Layer 14 of a small transformer language model trained on English Wikipedia (19 layers, counted from 0, width 64).
A neuron adds its activation times its output weights to the MLP's output. To switch it off is to set its activation to zero at one token and run the rest of the model.

Output weights of the MLP neurons that the questions are about. A number n stands for (n - 128) times 0.0016.
n2: 74, 90, 96, 104, 155, 95, 134, 124, 170, 118, 133, 150, 150, 99, 148, 138, 121, 119, 98, 170, 165, 71, 125, 128, 172, 67, 158, 165, 100, 153, 123, 166, 165, 55, 209, 156, 156, 75, 138, 153, 141, 90, 113, 135, 161, 119, 124, 172, 141, 147, 113, 137, 130, 120, 137, 106, 103, 146, 138, 108, 119, 184, 73, 120
n22: 91, 176, 75, 141, 130, 176, 101, 115, 141, 171, 115, 101, 124, 94, 92, 141, 106, 110, 159, 114, 166, 115, 86, 143, 126, 168, 139, 71, 115, 174, 103, 122, 170, 140, 157, 74, 88, 155, 122, 167, 95, 95, 176, 94, 136, 134, 161, 92, 180, 154, 117, 135, 154, 156, 63, 116, 49, 29, 199, 165, 210, 131, 138, 119
n33: 94, 151, 127, 131, 107, 116, 134, 164, 155, 113, 144, 138, 85, 77, 134, 71, 67, 40, 114, 36, 132, 128, 103, 127, 161, 131, 163, 155, 75, 133, 162, 119, 146, 140, 157, 170, 119, 112, 139, 137, 123, 164, 112, 139, 91, 171, 89, 123, 159, 153, 129, 124, 172, 117, 149, 89, 88, 135, 76, 188, 164, 160, 138, 173
n42: 122, 124, 72, 104, 124, 115, 233, 117, 106, 142, 73, 134, 114, 125, 157, 96, 160, 132, 96, 112, 154, 174, 140, 176, 56, 160, 24, 83, 139, 161, 125, 151, 126, 142, 128, 119, 116, 133, 97, 95, 55, 135, 126, 136, 102, 137, 136, 142, 129, 198, 175, 128, 94, 185, 113, 86, 122, 40, 74, 173, 126, 113, 159, 142
n46: 182, 136, 97, 102, 129, 130, 116, 165, 188, 120, 140, 87, 98, 167, 76, 132, 48, 159, 189, 177, 91, 136, 132, 160, 94, 152, 151, 152, 141, 200, 124, 108, 208, 156, 113, 146, 50, 170, 140, 142, 106, 131, 83, 104, 125, 157, 154, 92, 77, 104, 120, 117, 74, 94, 191, 168, 131, 68, 96, 169, 133, 124, 240, 111
n59: 173, 135, 144, 94, 84, 136, 74, 130, 161, 183, 146, 192, 114, 70, 122, 100, 150, 154, 137, 97, 110, 124, 142, 126, 158, 169, 157, 152, 110, 77, 86, 162, 131, 104, 178, 143, 182, 138, 133, 147, 117, 116, 175, 159, 100, 147, 127, 142, 130, 82, 125, 136, 111, 153, 202, 121, 105, 129, 132, 117, 159, 146, 171, 176
n71: 114, 93, 126, 105, 136, 132, 196, 98, 85, 144, 79, 133, 100, 166, 142, 93, 120, 138, 153, 141, 119, 153, 115, 148, 122, 132, 93, 115, 131, 99, 87, 172, 120, 128, 168, 82, 173, 147, 166, 88, 173, 151, 117, 172, 110, 136, 130, 110, 117, 179, 116, 114, 148, 81, 149, 108, 94, 64, 44, 159, 91, 195, 84, 106
n76: 150, 122, 147, 175, 146, 116, 131, 139, 114, 114, 199, 180, 71, 148, 132, 102, 167, 136, 114, 131, 125, 148, 107, 171, 172, 205, 161, 190, 136, 56, 103, 122, 174, 60, 58, 118, 91, 146, 177, 140, 123, 162, 144, 135, 85, 84, 154, 156, 164, 132, 153, 107, 144, 91, 112, 102, 160, 107, 74, 152, 162, 123, 106, 116
n92: 109, 140, 118, 116, 109, 97, 30, 141, 132, 153, 94, 168, 179, 120, 137, 139, 138, 78, 164, 114, 103, 110, 148, 138, 170, 92, 104, 82, 147, 159, 115, 88, 139, 149, 152, 153, 147, 167, 88, 86, 130, 107, 103, 90, 100, 174, 96, 107, 96, 71, 149, 139, 98, 135, 107, 118, 132, 121, 155, 179, 139, 135, 144, 118
n147: 130, 85, 124, 155, 105, 122, 78, 159, 151, 184, 80, 179, 173, 105, 132, 154, 159, 94, 142, 146, 175, 164, 160, 58, 122, 113, 119, 126, 99, 125, 141, 125, 163, 140, 143, 121, 123, 136, 122, 121, 79, 145, 128, 157, 173, 126, 116, 122, 79, 98, 122, 161, 78, 148, 149, 171, 144, 161, 158, 134, 79, 155, 159, 96
n162: 128, 164, 122, 88, 114, 144, 56, 131, 102, 212, 115, 124, 129, 109, 61, 117, 129, 114, 114, 141, 109, 117, 132, 61, 153, 176, 181, 135, 138, 106, 166, 165, 136, 146, 108, 155, 121, 191, 118, 97, 146, 123, 155, 141, 99, 140, 100, 121, 120, 76, 129, 93, 137, 92, 145, 90, 182, 120, 85, 135, 126, 65, 153, 137
n198: 139, 81, 86, 149, 147, 104, 79, 108, 110, 153, 157, 106, 120, 86, 106, 74, 128, 129, 79, 123, 131, 94, 107, 144, 154, 136, 166, 158, 110, 194, 135, 175, 119, 147, 163, 124, 131, 157, 135, 137, 44, 80, 67, 119, 114, 117, 107, 158, 118, 144, 116, 105, 174, 163, 93, 70, 169, 187, 136, 110, 119, 132, 126, 177
n218: 131, 213, 115, 81, 141, 136, 56, 108, 99, 131, 169, 100, 199, 191, 113, 81, 112, 91, 155, 135, 177, 115, 125, 114, 141, 103, 179, 167, 104, 174, 151, 105, 107, 180, 119, 149, 174, 96, 157, 148, 44, 118, 166, 118, 88, 173, 126, 113, 110, 104, 127, 73, 87, 160, 144, 126, 132, 97, 130, 115, 83, 118, 109, 196
n220: 108, 138, 103, 193, 143, 112, 129, 144, 120, 67, 59, 115, 61, 123, 161, 194, 133, 158, 153, 108, 110, 99, 111, 141, 158, 32, 92, 20, 184, 114, 143, 129, 137, 178, 162, 190, 109, 163, 101, 115, 179, 119, 211, 83, 109, 128, 88, 187, 171, 175, 106, 97, 119, 103, 251, 168, 178, 96, 149, 145, 210, 106, 159, 71
n253: 206, 99, 112, 122, 118, 92, 140, 98, 136, 150, 153, 111, 172, 153, 105, 95, 137, 105, 139, 174, 162, 141, 152, 156, 142, 133, 79, 104, 76, 158, 129, 135, 198, 109, 137, 112, 99, 121, 80, 130, 139, 117, 178, 175, 157, 81, 145, 105, 108, 133, 141, 111, 162, 53, 162, 117, 128, 158, 121, 137, 144, 154, 88, 189
n255: 119, 159, 137, 135, 146, 118, 206, 119, 128, 137, 121, 165, 119, 90, 111, 109, 119, 105, 127, 129, 94, 129, 121, 113, 115, 140, 133, 148, 166, 100, 134, 112, 223, 128, 143, 174, 91, 150, 120, 110, 171, 61, 117, 128, 161, 183, 119, 180, 123, 85, 169, 129, 84, 103, 156, 164, 125, 157, 145, 136, 94, 186, 101, 150

Each question names a token from some text and the token that comes next. It shows the activations a of the neurons there, in the order above. A number n stands for (n - 128) times 0.16.

Then comes g, the gradient of the next token's log-probability with respect to the MLP's output, scaled to length 1. A neuron's effect is roughly proportional to its activation times (output weights . g). A number n stands for (n - 128) times 0.0039.

"ro", then "b"
a: 128, 128, 128, 128, 128, 128, 128, 128, 128, 128, 128, 128, 128, 128, 137, 139
g: 155, 145, 137, 105, 182, 47, 138, 142, 147, 173, 60, 146, 122, 57, 102, 95, 140, 77, 214, 110, 114, 72, 144, 167, 124, 158, 133, 71, 103, 112, 140, 81, 114, 120, 94, 155, 69, 140, 125, 138, 158, 156, 98, 121, 119, 130, 113, 140, 112, 160, 110, 142, 146, 115, 144, 140, 156, 171, 146, 155, 128, 140, 141, 88
Which two neurons, each switched off alone, lower its probability most, in order? n255, n253

" s", then "er"
a: 131, 130, 166, 128, 128, 196, 139, 128, 128, 128, 128, 133, 128, 128, 128, 128
g: 189, 145, 159, 181, 152, 137, 76, 123, 154, 158, 113, 162, 156, 85, 161, 126, 125, 163, 146, 85, 128, 112, 108, 110, 53, 155, 128, 140, 109, 108, 118, 134, 137, 128, 123, 220, 155, 152, 96, 137, 105, 164, 164, 141, 173, 128, 123, 106, 63, 188, 163, 121, 118, 127, 138, 139, 185, 117, 156, 149, 106, 130, 81, 79
Switching off which neuron hurts the next token most? n59

"3", then " ("
a: 128, 135, 128, 128, 128, 130, 128, 136, 135, 130, 131, 128, 136, 128, 128, 128
g: 177, 67, 156, 203, 130, 131, 150, 133, 69, 99, 110, 122, 147, 172, 49, 156, 148, 115, 89, 126, 126, 117, 163, 98, 76, 130, 95, 148, 116, 136, 94, 166, 125, 130, 120, 95, 72, 154, 111, 140, 99, 98, 168, 121, 116, 57, 142, 139, 163, 174, 119, 113, 142, 73, 129, 166, 187, 135, 125, 99, 123, 131, 111, 120
Which neuron, switched off, raises the next token's probability most? n92

"4", then "–"
a: 129, 128, 128, 128, 128, 128, 128, 130, 133, 128, 133, 128, 129, 154, 128, 128
g: 81, 104, 113, 155, 171, 127, 95, 130, 169, 119, 45, 90, 95, 84, 127, 116, 137, 161, 175, 169, 106, 160, 121, 167, 130, 62, 131, 133, 87, 126, 153, 148, 122, 168, 170, 162, 133, 120, 150, 105, 79, 102, 159, 118, 71, 113, 134, 133, 119, 142, 134, 209, 167, 132, 102, 133, 129, 93, 71, 117, 96, 99, 103, 161
Switching off which neuron hurts the next token most? n220

" F", then "r"
a: 128, 128, 128, 128, 128, 129, 132, 128, 128, 136, 128, 128, 128, 128, 128, 128
g: 162, 159, 155, 78, 137, 147, 153, 203, 117, 141, 108, 108, 173, 86, 156, 134, 128, 103, 155, 129, 138, 124, 70, 106, 173, 138, 158, 178, 142, 140, 159, 128, 97, 49, 68, 76, 155, 153, 112, 141, 145, 139, 129, 98, 101, 66, 114, 103, 115, 114, 129, 160, 175, 115, 142, 102, 115, 88, 113, 170, 158, 96, 96, 77
Which neuron, switched off, raises the next token's probability most? n147

"e", then " C"
a: 128, 128, 128, 130, 128, 128, 128, 128, 128, 132, 128, 129, 128, 128, 149, 128
g: 116, 44, 139, 213, 168, 162, 62, 73, 106, 173, 110, 156, 160, 189, 127, 157, 115, 123, 127, 111, 112, 113, 160, 86, 119, 66, 129, 117, 135, 135, 83, 76, 119, 185, 128, 125, 109, 108, 126, 84, 147, 119, 128, 147, 133, 116, 83, 118, 148, 152, 113, 111, 113, 131, 145, 132, 121, 144, 156, 99, 135, 62, 129, 88
Which neuron, switched off, raises the next token's probability most? n253

"m", then "e"
a: 128, 128, 128, 128, 128, 128, 143, 128, 128, 148, 128, 131, 128, 128, 162, 128
g: 148, 159, 153, 127, 169, 137, 116, 118, 180, 182, 147, 121, 164, 106, 154, 116, 162, 173, 150, 103, 132, 104, 132, 139, 204, 147, 140, 193, 144, 107, 96, 112, 106, 127, 148, 111, 131, 97, 171, 94, 79, 89, 115, 142, 114, 140, 141, 137, 163, 184, 132, 108, 132, 72, 119, 168, 119, 90, 146, 90, 59, 204, 172, 128
Switching off which neuron hurts the next token most? n71

"ter", then " s"
a: 128, 128, 128, 146, 128, 130, 128, 128, 145, 128, 139, 128, 130, 128, 128, 128
g: 150, 135, 134, 123, 168, 223, 133, 65, 146, 170, 147, 89, 155, 153, 103, 202, 114, 99, 126, 158, 130, 87, 155, 134, 91, 142, 148, 129, 139, 74, 106, 65, 101, 153, 95, 163, 124, 134, 151, 177, 166, 121, 126, 141, 131, 109, 111, 67, 167, 133, 169, 64, 112, 149, 146, 148, 97, 152, 151, 132, 160, 129, 138, 105
Which neuron, switched off, raises the next token's probability most? n42

"ation", then " from"
a: 129, 128, 128, 128, 128, 128, 128, 128, 136, 128, 139, 128, 128, 128, 128, 128
g: 156, 109, 119, 156, 169, 97, 122, 141, 115, 161, 129, 182, 120, 114, 51, 159, 122, 106, 51, 190, 117, 92, 161, 138, 110, 142, 135, 85, 115, 123, 108, 176, 108, 179, 209, 190, 74, 106, 98, 115, 187, 107, 127, 132, 119, 137, 131, 159, 154, 105, 119, 123, 147, 145, 122, 162, 102, 134, 129, 162, 81, 152, 148, 137
Which two neurons, each switched off alone, lower its probability most, in order? n162, n92

"ity", then " d"
a: 137, 128, 129, 128, 128, 128, 128, 128, 150, 128, 150, 128, 128, 128, 128, 128
g: 194, 77, 133, 111, 134, 125, 135, 131, 136, 165, 168, 141, 117, 123, 106, 98, 170, 108, 64, 133, 140, 90, 115, 116, 137, 145, 149, 137, 142, 110, 134, 106, 109, 137, 162, 146, 164, 126, 68, 130, 125, 133, 26, 163, 140, 153, 139, 99, 117, 80, 92, 52, 86, 143, 151, 125, 132, 105, 139, 100, 176, 159, 198, 89
Which two neurons, each switched off alone, lower its probability most, in order? n162, n92

" to", then "p"
a: 128, 128, 137, 146, 128, 136, 128, 128, 129, 128, 129, 128, 128, 128, 128, 128
g: 117, 180, 115, 103, 119, 91, 200, 138, 186, 117, 77, 141, 120, 77, 193, 92, 111, 130, 135, 86, 139, 173, 97, 138, 114, 115, 125, 143, 107, 160, 148, 159, 108, 115, 132, 156, 135, 129, 152, 113, 131, 157, 97, 145, 106, 142, 72, 171, 135, 84, 154, 122, 113, 111, 148, 40, 161, 154, 70, 156, 109, 190, 139, 148
Switching off which neuron hurts the next token most? n42

" O", then "ut"
a: 128, 128, 128, 128, 130, 128, 147, 128, 128, 130, 128, 129, 141, 128, 128, 128
g: 94, 110, 176, 146, 146, 81, 112, 181, 130, 114, 145, 100, 135, 119, 88, 106, 154, 151, 68, 155, 165, 129, 161, 107, 98, 162, 126, 134, 158, 116, 204, 187, 187, 97, 135, 133, 97, 113, 54, 168, 107, 126, 106, 120, 158, 87, 133, 102, 129, 58, 102, 127, 159, 141, 117, 153, 94, 155, 143, 167, 133, 151, 182, 140
Which neuron, switched off, raises the next token's probability most? n71

" l", then "a"
a: 128, 128, 128, 128, 134, 128, 134, 128, 128, 165, 128, 129, 128, 128, 128, 142
g: 133, 104, 129, 140, 128, 124, 154, 91, 143, 162, 125, 196, 182, 144, 152, 126, 125, 114, 133, 144, 88, 95, 112, 119, 84, 116, 165, 145, 139, 74, 120, 111, 169, 233, 138, 102, 144, 146, 133, 166, 104, 117, 187, 148, 139, 161, 123, 185, 126, 123, 71, 123, 124, 153, 88, 170, 132, 101, 184, 156, 183, 173, 150, 146
Which two neurons, each switched off alone, lower its probability most, in order? n147, n255

"9", then "7"
a: 128, 128, 128, 128, 128, 128, 128, 141, 128, 128, 128, 128, 128, 128, 128, 128
g: 107, 90, 175, 141, 146, 131, 121, 86, 124, 83, 144, 128, 92, 87, 95, 137, 208, 116, 91, 99, 138, 172, 166, 116, 172, 183, 102, 76, 141, 99, 147, 102, 143, 192, 150, 136, 131, 167, 119, 189, 121, 116, 139, 119, 183, 116, 114, 98, 91, 107, 147, 141, 153, 90, 123, 95, 143, 133, 121, 130, 109, 172, 127, 43
Switching off which neuron hurts the next token most? n76

" W", then "he"
a: 131, 128, 128, 128, 128, 146, 168, 128, 130, 128, 128, 128, 128, 128, 128, 128
g: 129, 114, 96, 81, 114, 183, 153, 85, 68, 136, 112, 118, 115, 100, 100, 131, 163, 96, 136, 160, 140, 96, 87, 69, 142, 109, 86, 68, 98, 111, 145, 157, 146, 107, 168, 78, 184, 190, 90, 115, 139, 106, 163, 158, 159, 128, 159, 120, 83, 105, 145, 133, 102, 158, 153, 117, 105, 91, 97, 56, 97, 134, 151, 132
Which two neurons, each switched off alone, lower its probability most, in order? n71, n59

" f", then "un"
a: 128, 128, 188, 128, 129, 175, 128, 128, 133, 138, 128, 132, 128, 128, 130, 128
g: 41, 112, 122, 145, 156, 118, 164, 131, 95, 139, 144, 113, 106, 150, 179, 77, 136, 135, 123, 165, 134, 104, 163, 152, 94, 167, 105, 147, 88, 186, 159, 131, 96, 146, 116, 126, 133, 146, 65, 88, 113, 150, 112, 89, 145, 132, 207, 112, 143, 160, 133, 176, 141, 172, 143, 90, 72, 155, 78, 135, 79, 123, 93, 139
Switching off which neuron hurts the next token most? n33

"g", then "is"
a: 128, 131, 128, 128, 128, 128, 128, 128, 129, 128, 128, 131, 128, 128, 150, 128
g: 179, 162, 144, 135, 121, 117, 127, 99, 124, 145, 171, 94, 141, 144, 76, 54, 137, 123, 132, 146, 125, 110, 106, 139, 114, 125, 104, 138, 116, 208, 171, 119, 163, 144, 101, 83, 139, 125, 121, 132, 78, 125, 146, 108, 134, 95, 153, 83, 84, 36, 115, 136, 147, 168, 148, 143, 196, 198, 93, 126, 103, 108, 145, 165
Switching off which neuron hurts the next token most? n253

"–", then "2"
a: 156, 130, 130, 128, 134, 128, 128, 128, 134, 132, 138, 130, 128, 128, 128, 132
g: 129, 101, 116, 101, 162, 147, 67, 141, 60, 81, 154, 136, 130, 98, 174, 58, 141, 168, 57, 184, 52, 150, 158, 123, 122, 143, 134, 99, 155, 65, 151, 148, 142, 94, 130, 133, 187, 107, 171, 133, 193, 143, 145, 101, 126, 122, 102, 177, 124, 128, 108, 114, 137, 126, 126, 124, 128, 124, 173, 132, 146, 120, 140, 148
Switching off which neuron hurts the next token most? n2

"ed", then " as"
a: 130, 128, 131, 128, 128, 128, 128, 128, 158, 130, 149, 128, 128, 128, 128, 128
g: 104, 106, 117, 104, 139, 131, 81, 129, 117, 125, 87, 165, 89, 138, 75, 142, 93, 145, 83, 134, 128, 75, 132, 122, 200, 138, 95, 85, 167, 80, 139, 97, 127, 70, 103, 183, 144, 135, 85, 127, 140, 185, 131, 143, 147, 154, 163, 114, 83, 135, 106, 154, 135, 161, 101, 117, 82, 84, 92, 113, 163, 164, 185, 179
Switching off which neuron hurts the next token most? n92

" on", then "g"
a: 128, 128, 128, 132, 130, 128, 128, 128, 129, 128, 128, 128, 128, 128, 128, 128
g: 133, 104, 89, 148, 120, 132, 170, 80, 114, 144, 148, 145, 87, 174, 79, 114, 123, 86, 91, 98, 192, 66, 141, 176, 162, 134, 131, 61, 123, 94, 156, 189, 122, 89, 85, 99, 132, 157, 83, 85, 122, 109, 146, 160, 117, 117, 134, 179, 103, 148, 147, 117, 195, 138, 134, 104, 130, 181, 131, 157, 141, 133, 117, 90
Switching off which neuron hurts the next token most? n42

"a", then "ic"
a: 128, 128, 128, 128, 130, 128, 131, 128, 129, 144, 128, 128, 246, 128, 128, 128
g: 211, 152, 112, 140, 122, 107, 120, 134, 45, 76, 156, 66, 130, 105, 111, 146, 81, 113, 141, 74, 127, 147, 119, 141, 142, 132, 119, 119, 131, 159, 159, 122, 136, 156, 136, 120, 127, 70, 68, 188, 106, 146, 151, 112, 132, 161, 189, 111, 93, 138, 129, 130, 164, 125, 134, 109, 123, 81, 91, 129, 68, 83, 181, 145
Switching off which neuron hurts the next token most? n218

"ing", then " with"
a: 140, 128, 128, 129, 128, 128, 128, 128, 130, 129, 159, 128, 128, 128, 133, 128
g: 99, 98, 163, 123, 128, 119, 149, 204, 108, 148, 165, 145, 176, 148, 180, 87, 118, 149, 115, 153, 115, 149, 74, 138, 123, 123, 75, 183, 101, 134, 171, 150, 152, 88, 153, 103, 73, 105, 152, 116, 68, 131, 144, 114, 179, 146, 119, 119, 192, 127, 82, 171, 160, 113, 89, 171, 81, 92, 152, 147, 131, 147, 105, 137
Switching off which neuron hurts the next token most? n2

"02", then "5"
a: 128, 128, 128, 128, 132, 128, 128, 185, 128, 128, 128, 128, 128, 128, 129, 145
g: 125, 39, 149, 125, 125, 128, 71, 98, 184, 98, 179, 150, 103, 117, 87, 147, 186, 157, 133, 115, 121, 132, 138, 127, 95, 107, 154, 131, 119, 154, 83, 116, 159, 84, 138, 11, 119, 134, 126, 169, 161, 111, 165, 167, 141, 117, 109, 158, 111, 149, 141, 173, 146, 127, 104, 114, 154, 132, 131, 156, 124, 129, 96, 76
Switching off which neuron hurts the next token most? n76

" le", then "ag"
a: 128, 128, 128, 128, 128, 128, 128, 128, 128, 128, 128, 129, 128, 128, 134, 130
g: 162, 83, 106, 127, 101, 120, 117, 91, 105, 149, 140, 116, 156, 90, 183, 119, 154, 74, 180, 103, 133, 164, 96, 153, 155, 175, 71, 94, 133, 113, 124, 151, 183, 112, 162, 198, 104, 88, 119, 168, 96, 77, 175, 133, 107, 118, 126, 142, 89, 136, 120, 166, 120, 154, 105, 147, 128, 62, 101, 104, 89, 78, 136, 97
Switching off which neuron hurts the next token most? n253